Layer 14 of a small transformer language model trained on English Wikipedia (21 layers, counted from 0, width 128). Numbers have three digits each and are written without spaces.
A neuron's activation on a vector x is GELU(weights . x + bias), where the dot is the dot product.

Input weights of the MLP neurons that the questions are about. A number n stands for (n - 500) times 0.00094.
n21 (bias 0.018): 476622364595379367579593657600222469347717412547557465487357486453495394385424627478391500423571369534537539656372549099081633661589366553913738643548486514291708567343544442450443323422428627436330394513653398648491747450126473619725668558608373595524360487321460644800421446282686269332221609323699565584367570671820469312466500482585189459302528505660719530495326645482742481745404
n31 (bias -0.029): 557506555369492508724500485727443466591731169264456496267424579683562597673431768485352634375519449280567628518438463512567816670650418608552484436261448540232366579386626492334414480640618515387821715645496361455398541485418454296554332418584627473492546421453661534644590493617312345613450476339456602492518852489635441334711470373743477417356496309328391532512546587511524480481662
n35 (bias -0.087): 673452448503564615648767391443513584556555403549719523556447462379527395599598507371531472549320723450613540379530373424546518738625691383487560695585409648308510509472335574389695578442337687608513619330558544612452457402500527507453397489543225513314507425642359666690572595401450538528638455427490585529623558374549384371433461393486674530437360238314500341333544410542363655574602
n51 (bias -0.033): 428519649565476822391628522511451467481248449686551695258433864669634357544608746614386543500400157661659443451424566706476430684309430397603413579371504604714647399426559516349648616675307295381339450768469458526457289362471345511397530508413524386460417415592719568581450472422701496500481480486442465492619585706392405577785424458709396494307500315544482588519515539630395605371512
n53 (bias -0.008): 524359316444451583327459345414549455543572257524678535390474483445433715736667599573802488514513476637453553620473507578446385559475534577420448614692372476566520452509446465497606643338427344463393567544345558633578415646375520586556408750585452563299356454691523373413365452322510589430300506469535399504522534507574427624427546384408555362442621218387626254490633589597486575411685
n56 (bias 0.110): 686483580577331592347455568592423490591676487659454674407673420556442225682347554523239497725497615651490358717449559517243533620607503375480270447407326468376466518484533500566418454623414418551620441465372431513529569568441497439579443659443373389290476547685477420796576389387470567575370419371571628478599535550430353441589592432532437480394267366437618522389333741447507730490393
n74 (bias -0.154): 302522674411532511488523414650504544511376427441756511596518554306182466563311537594449489212430512357830653486583524608318675533503382533496512430258374287559616338367573571514416385414615561538507649514523399341656508485500343741706324404631562414748437246436526552599557507529620368780523590482525156681376454489427568226365483368434518464539445462478577671443538457610354673564445
n85 (bias -0.071): 491395742554719541483554473739472641279378645437578645599293450454369484517338641461433550389369380577773679331545500475493632444598772441484720528380390317369492521564437166399665560900560633775672714531558391257508319386484613585474609806464441540581480398615445312508364452389403563649410522623469413663427496356500605410355431516332219461365386574508510575364182350512546467544876
n110 (bias -0.058): 357426635523665395541496248488398794528302535525481427574355348442617532458651639535765669194426443436419367559488780410518465520474313473523684637479642496375643569337647530452298441416449527221504699586236255304557679757481544724515417818357450619408658389250430405516277518320520566379540532405511744545372573547477450535500469280612547417624525783589560326646420233407471537464752
n115 (bias -0.032): 527394531553275661618447464589562381408635640612636680424613355566669349559531392407469591500522534595671664324433223565357407698372492666389570482606305496372493343649630205503558594336339267180529379773428580683500437698421485437517485698378434626430316493545478629315296442577626593490395642705645371707570477544536611532425448627431635445705461500631582541504466523431565458415672
n138 (bias -0.084): 517324470333552645913475409529371600268691556367528496315625521555392245465336389559568554496267622714672416363451544382541496293630408416365809366583534422371574429500576457424560604595543437471557621512580561452434307512595627286393500924496364631418476435633404537567467474145521611538165602574785446565558508427826322457244427599504359564585616608520533542232277589564799724463595
n154 (bias -0.019): 452441310473574521525504508442184432415704456590480472476589580440583667591500553583218442431319437618601668473566575496496500545366475627321577435431655504114496415481795335511616452610678330458370579666408599593282522645588504611860189286484619520547435687608500342675671215303631406386384526582449521592325408447572630551695370162815560365496286371708490618575330733392462610373461
n193 (bias -0.098): 528478333504225575406661294504647500556723407514647598246396374541301736574468679572623678426328397444603661459720367657516652513598469220555385617514026523138509398451517532342824454614426606149677723467697443513583514354194469531565439537474495443610161594491346600549589456151342787617531442287538317596566545522590492327268466438591586549477651683684531565482610572500406707829389
n197 (bias -0.035): 551543615360481479589399373497595360372360500566321608473524450709436424601525452515591324475521417388506626458675698299539520444438344404579566491602604601566494554483587519494547535506309372558696607469629578506360628536582431530466236506455419470421464433543476551515405464411620309450342637543672442482625260559532549436564653548547432588403535390388457536614561571391540512199513
n217 (bias -0.046): 459529567343435714366295500346363638473504507496459773447572413476527281423326354351676751500462551766461413547485475547521467416518633481500500481639714496460400244457339488571541650456671556488580735747449360546628545760321439604532312656431460669407695471461681622559398349352623292550426613680856210528522413397368544452451554682484409543616649453684454213563368309511472563346553
n281 (bias -0.088): 650490541582613468415629417697601603320610592857413557446554760500456404363376583211652630396346496588750619364338479484457389309585576385805397605412521679537524524607485250431642604685625656528403440541661562224537416409427614524621488458268369512541696309260550793320633414322583422507647581545365600453451202484577492530596537389439303438381496548800497632544397236589662463484421
n297 (bias -0.047): 461370690489421500394587429641577504632875274700568504413562447573470305523473360482412430488406481516447604521366512375514624380566703640479488256394438403523574446576740238613370496525426525586442636472560255533696536735367485574666463465426565301349658510406598368530579510576626458364623595560507466542538470628482578571387403570565428456642689237330570720700534572038527504563285
n298 (bias 0.077): 373488518624226420377518345638490563629464520636583663668544429500410497388431445477382552417571574661609781478345500563447377402609601773600550365416370457335445556436403264681406663484271417469530650630482580473487628635394329514545462577435268592486514385288366323500566513544702557604680460448480657545399244503466583434547452545415634323446575524698606538630531659507496634610739
n373 (bias -0.062): 481512387517442419406369373537623550544413415382542496525691557496307560488573551404523607685450447523567492398320607481456588507356418507649565540585631767680660253483742500446768481472516458429561433631541520446455199467695456496729284586423485778408551220493740449615437239460522428456474464626249526590320298457439556482686449430397583503287412407521520684702674439604410225570515
n383 (bias 0.020): 555489375326375593665527525434338742620629599445409567555410358537497603300576389405626546417522503406601634427592415429494692594549443465402548539465359628459601511500516639424267465601469522443474704441433515513410738685586425470558588483497664624448526570344522474447684455532625292470199637641728574487525513536445399667500556279663542243531555617481414433363526544462443476644334
n408 (bias -0.074): 504441777488658609776508500720512613582818580392424347382533500582831340404639732496487461552504746276373388546250227181515702717369247355640643541316452339336793482623584368271500487417566232462406319402538284329586496688348463537628537526471461504296570142525638615416601515451446530416634636563465492486520462606630357468338292542689374556685660437443477450669608397492479551496399
n445 (bias -0.019): 336490601601556653500596280611548742492636449491476306528528382593649425552715602437432558698448534643646399747582323261302677661263654464844389423422135608444764461492540565323389629547409650707806483327425450395794243628587427389534455644549364345337622325529660633629329258339537377636422464609578467486562375439428319311565544213487508479525555566664438504600656563552555353459625
n464 (bias -0.074): 600490611277500525483487559372419909475526424522579432561524398466462479578587632528470742374476614425610642604604504178462639553450231772644478618352786543500586607492608714420432330033391400441415408453555477350578645828456500691600142359484509533400627465550520623546559447654446577534504544288539332508238331157613321480574471459427480364564470630431840492698521500472589508351452
n473 (bias -0.052): 525443368515564500504500500813674703401413399358627488323551550275492431416407580512462451618359446692402595470230509311408552445470651457492555413818458428575380199459356589485512830419534488626718426534925481476527440476310520407526508782249296328534496597407476456455545456563428762781593507641645398657249791425610593600364392428463335503492508488637662534398342517633768574360559
n498 (bias -0.097): 451624432346302688424421541418374289546669406734496312523454480496676634594740485313403588561496385772421650504547588647440340481344393586444577634504683545549554380439485336547632655422430320579305326730433605649305546590312573418471372541323520670626550413335784209567267525451574415486637559367603543592544563646591500515471440488902401355556330693500525471528219560583476556539831
n499 (bias 0.028): 349192492333379485609740486551388504362538386546458578122496390378556459643515570660481715353371451430568967544437460462483544504651534543365508323601346337439588516534596344547311543563488504526489429569556613511451763581447657456545361590621550606650376568764367587373635567410504626554345438476441504488264624573525408242298392485477500653351496418550564585582507519547655247522651

Each question shows a token from some text and the vector x that enters the MLP there. A number n stands for (n - 500) times 0.0099.

"ie": 583438473750561514522511655256612361487567504427338355564426233440494313281440415555417416514570589563428467443629570585639468374536543527425394443610514229644369581488418551504426405531629541631587730302339399519506365565524644330222592508549528423611576574465459454619448781495493422339780373534537473438561555429339402570361516608625472612468404493458442449574502453520449364636534
The neuron with the highest activation: n297

" a": 501439484587706416367526640457571505441591500506388530537307447493506479409272449678550514455633572531637555306580546386675515523551456414541433562613507408474411637523559401464507514556424506525446317314490656586211608320506495387479525332514518566446488504503543574491594690476602477372516457529498512370600423568360525615476477443441357609392504447460386577672475413684510469467567
The two highest activations, in order: n281, n197

"h": 357498403568482315554499723329573292420570578485443526512468255432507416445521174479489227515613511553314421532572433535541586482595587525407459408690443398546450619605427543569360316452576514536543477279510732448316559529468507449477608389584560379687477549528394419453392532463475414305599595565584491425374419679452476538465579651585592610499505429443456563558481587361433554610605
Which three neurons fire most, strongest first? n297, n197, n383

" |\n": 427485444572618327388436568498549337568445525439450482555334405453549591459505553683404465573452525572443430367722500482475398560470539556335348532558515460510399425718522507566447434419518501413347365361394649576413489477680483352394543535487529599563538528512641522453426434438534528510638529495404461412538604559350696443469572598396496618507477547585399413478487473509471392559556
The neuron with the highest activation: n498

".": 442544464523585421387415647353539249529406538313435425460421487497542592552571470606479500720717516483270265570591557504544508576454475473379353582623601573635558450543503518514491464442500444499450312325485614636364411588620530424477538359454470487475563483513592425485502622404470462415545336516495655405549528520419523703462589618415429613326457454396412549479490475529520476590479
Which three neurons fire most, strongest first? n373, n498, n53

" Racing": 568395442460567531383536637266644592576426600388334201511548345495480429390341206536499462538478558447459543375779563537690522447507554556573427532511360330631448553630471642533482383425408556639533324260367560491538459538650481369338519438652490413391573448499489431445545448477496522379725343519483356414441426490519654566446525565445559615483481445445434510603575451543395579562628
The two highest activations, in order: n35, n445

"201": 482595378429473279383424549489650378505519495498493363487444543529495630455419410790327477578678398589351403489613412549629636518476464626479501548435465548672333484539519500531482430363476455525307513350480536603416460548425455420442535371538489407574481494467509466219449422571317546493668332436533438385423641565471867535628572689326584611458588522492450441370600493560497533500627
The neuron with the highest activation: n53

"ax": 640522356573531374373499503330530622437336638395332347597572274514446344418473377695540385455548532564306588358698629600724526555586444571491530511643473407575447627546325605590397401472587553546548465214254527560464619510623448563432473342578454448401609631346459566457470729480463520364694486490530394452476370478404573669497540471404286613462430584355449471498495458514383442597481
Which neuron fires most, and how strongly? n383, at about 0.62

" N": 507462490461591401449422609425537424461554600485424399685418375484441501470322376635400544582407726471585651434638446504519554426523584526370517399572375409677412508753542402574421366529409515528448501333312835461480551445675635346490520372555498506672476584516330494513458519480489436389596434564468388437612491499388451478467602533462536613467310618475450558546453409490480524478533
Which neuron fires most, and how strongly? n499, at about 1.3

" Nick": 461514299471638554342476458314554397426478511299490470547439377593471597513459324613526589442572488517160573482904464562636409331484538555309449426698358474761490493735487532452522352494559590529404678379471488583441470460585556359459398463660598360552499488438418451339454537431467505516642348549424468418476618497429491662437544570445565617544443513407463460584526482550548486440572
The neuron with the highest activation: n53

",": 441573336500655490464498656338595445476643562474376455534538429369581344369596309507402327462645520584379435468484487511692528490473545444511413528635295452586489557761363449525456371517620503551456338361350590448465475497467496403491473375442495398633547485408616484411476680524415443268642590554456485373569388594514585641459523581616503610616433609449375579618486522445412564586527
Which neuron fires most, and how strongly? n408, at about 1.4

" World": 334456349552526565516534588373566449502396533372433462567504434444509406460407204728532422487509492467460476413689509646684522391531477447377390472524449488653439552502446539407464269472435545604498737385277492616445459495615417519477436437652463378762527535666505460608618721517400545406621514496484317401463494418441696517371516537342539613557392472400396546601539493661465597588503
Which neuron fires most, and how strongly? n74, at about 2.1

" |": 469463434399633432343416702462597561574364549518397516505462417631484583438484408576465393558556409474512497434523438485542409531540501473499528425489575472555460491640527516614404443391376540542470395523439676478481567501604492379414437458428497534440609478436600476390428467423514475440658431560496460392562449639364715525565572446508619609461516494560318468464474399512485465572628
The neuron with the highest activation: n197

" my": 485457592412615320436507862459541486495568504382514440532383441386472582544401482582507463574597587376515482322541542410690493564570593379479486592442424606573493659383535478511431459603456483508620634321459527479413508332463421175344565202486494426487469633491429564543542558484465439402603388539558477388576491576451462642454485495413525615564548602438419442430484450639487527482457
Which three neurons fire most, strongest first? n35, n383, n31

" ": 488490517460637457431349660433538490630506423499398442566336418505502445461393233650391371336846488484463522401470537442492386437518491579335505460554558601599434507622487465616415389423447423495476374605514573571435594474631558377443426415416573530607492498418526539454470557559532518541635305541451476414551421569495758447520539520507525620438458569510442453555541431541465504507543
Which three neurons fire most, strongest first? n498, n298, n197

" Win": 441545437463673633422493473354587499465441522476387515634472418606452310311351309594563540355649601594413630376866300665516347328520536541271511509515428320634343527452362512571491493560636509564477479326293645491429389504478443379299480570528509454668517539366415441283353743487544453364679469546624501444583393509422785686558542607463618611498614510435432498640513508520384512446582
Which neuron fires most, and how strongly? n217, at about 1.9

" and": 508464432480575616448530690412621483509593618515430465510409471560550362387434340579409388550555535600397395484628590534570528398487436458519300532512372491510490586624559550421472375570475483494387411369362649586337386427465543432505493496488450280706532506513580496431439605527569495284549448517575447372625520526319540669562510587696580617526454414452386515616448449536522470455523
Which three neurons fire most, strongest first? n51, n498, n56

" to": 364538373518517500417453518287397271453506622532400498489479638528527588406552411538475275683683452434636442490595667524684518561493565479439425591420369471402586555517546581529455372533419479505426482444393511594389335328573456503430566309478537442467529549554542491506490546393592415348501267502498591402629426584383698668684545485438597611400340435471390602535467446701566430578552
The two highest activations, in order: n51, n154

"ster": 537424558492565336467540590353541756472439463355362328610208118374486460541517279630617461452569720423485464484632627444624580471525411535514482531449594561482616647418488647516327396491338505508372393297447533604487512493593373442531477274587568576524537645497438469535564797475369586354636465498521554387434483603456495656375518529371401609555414568452444530590512493514403484461452
The neuron with the highest activation: n464

" R": 526459439521599430340439315551554410462542576461451557480398427522495541461503339613386434534448575584429423407544723515472414494467579516439465520629378484596478499789486454507464482468378454484430339455341825631433380429554499390439468417558505555540489494559365498501536546445429537439542563558367446419570549546450774419411581664433584622488420539452459574457474455517510505545534
The neuron with the highest activation: n115

"/": 482392546403810386374426567393512465582449538382377467511442256506497524434604401720360470670679486600477366416567547540664374479547542550406524511408682501521477467614508466542386400507492445499414360403391690501398451511634544367583506485402446553653536489479491377417566439410319602489637375499413589398495514502492721576619612464554511610470394499491410563368507519605482459483539
The two highest activations, in order: n154, n498

" D": 672536390538537539366495497349578329500471545544424450568669328534452432393409305549532442614619491579404440499752559524437496473501606566420475502696331414552409553752486563516478430465472470531474382297367879620447366490414396405570587497469458410406544433447302503388441648505391465237570400542522550407574321589495490627473598616396748607464468488443439493630457468624482570440612
The neuron with the highest activation: n53

" UK": 477328583407712287358443555407530409476470534328381624506473348386491539513433253642515362579532558483588443421562590474506527497547564509475476412510584577467558464719548500545485384439548542647425453346391589506512385334584500487315394316591565427732570451588495433505444808437447591487636339480443464419603557526467693393567575544334604616491373547463419464464512487557570399474555
The neuron with the highest activation: n85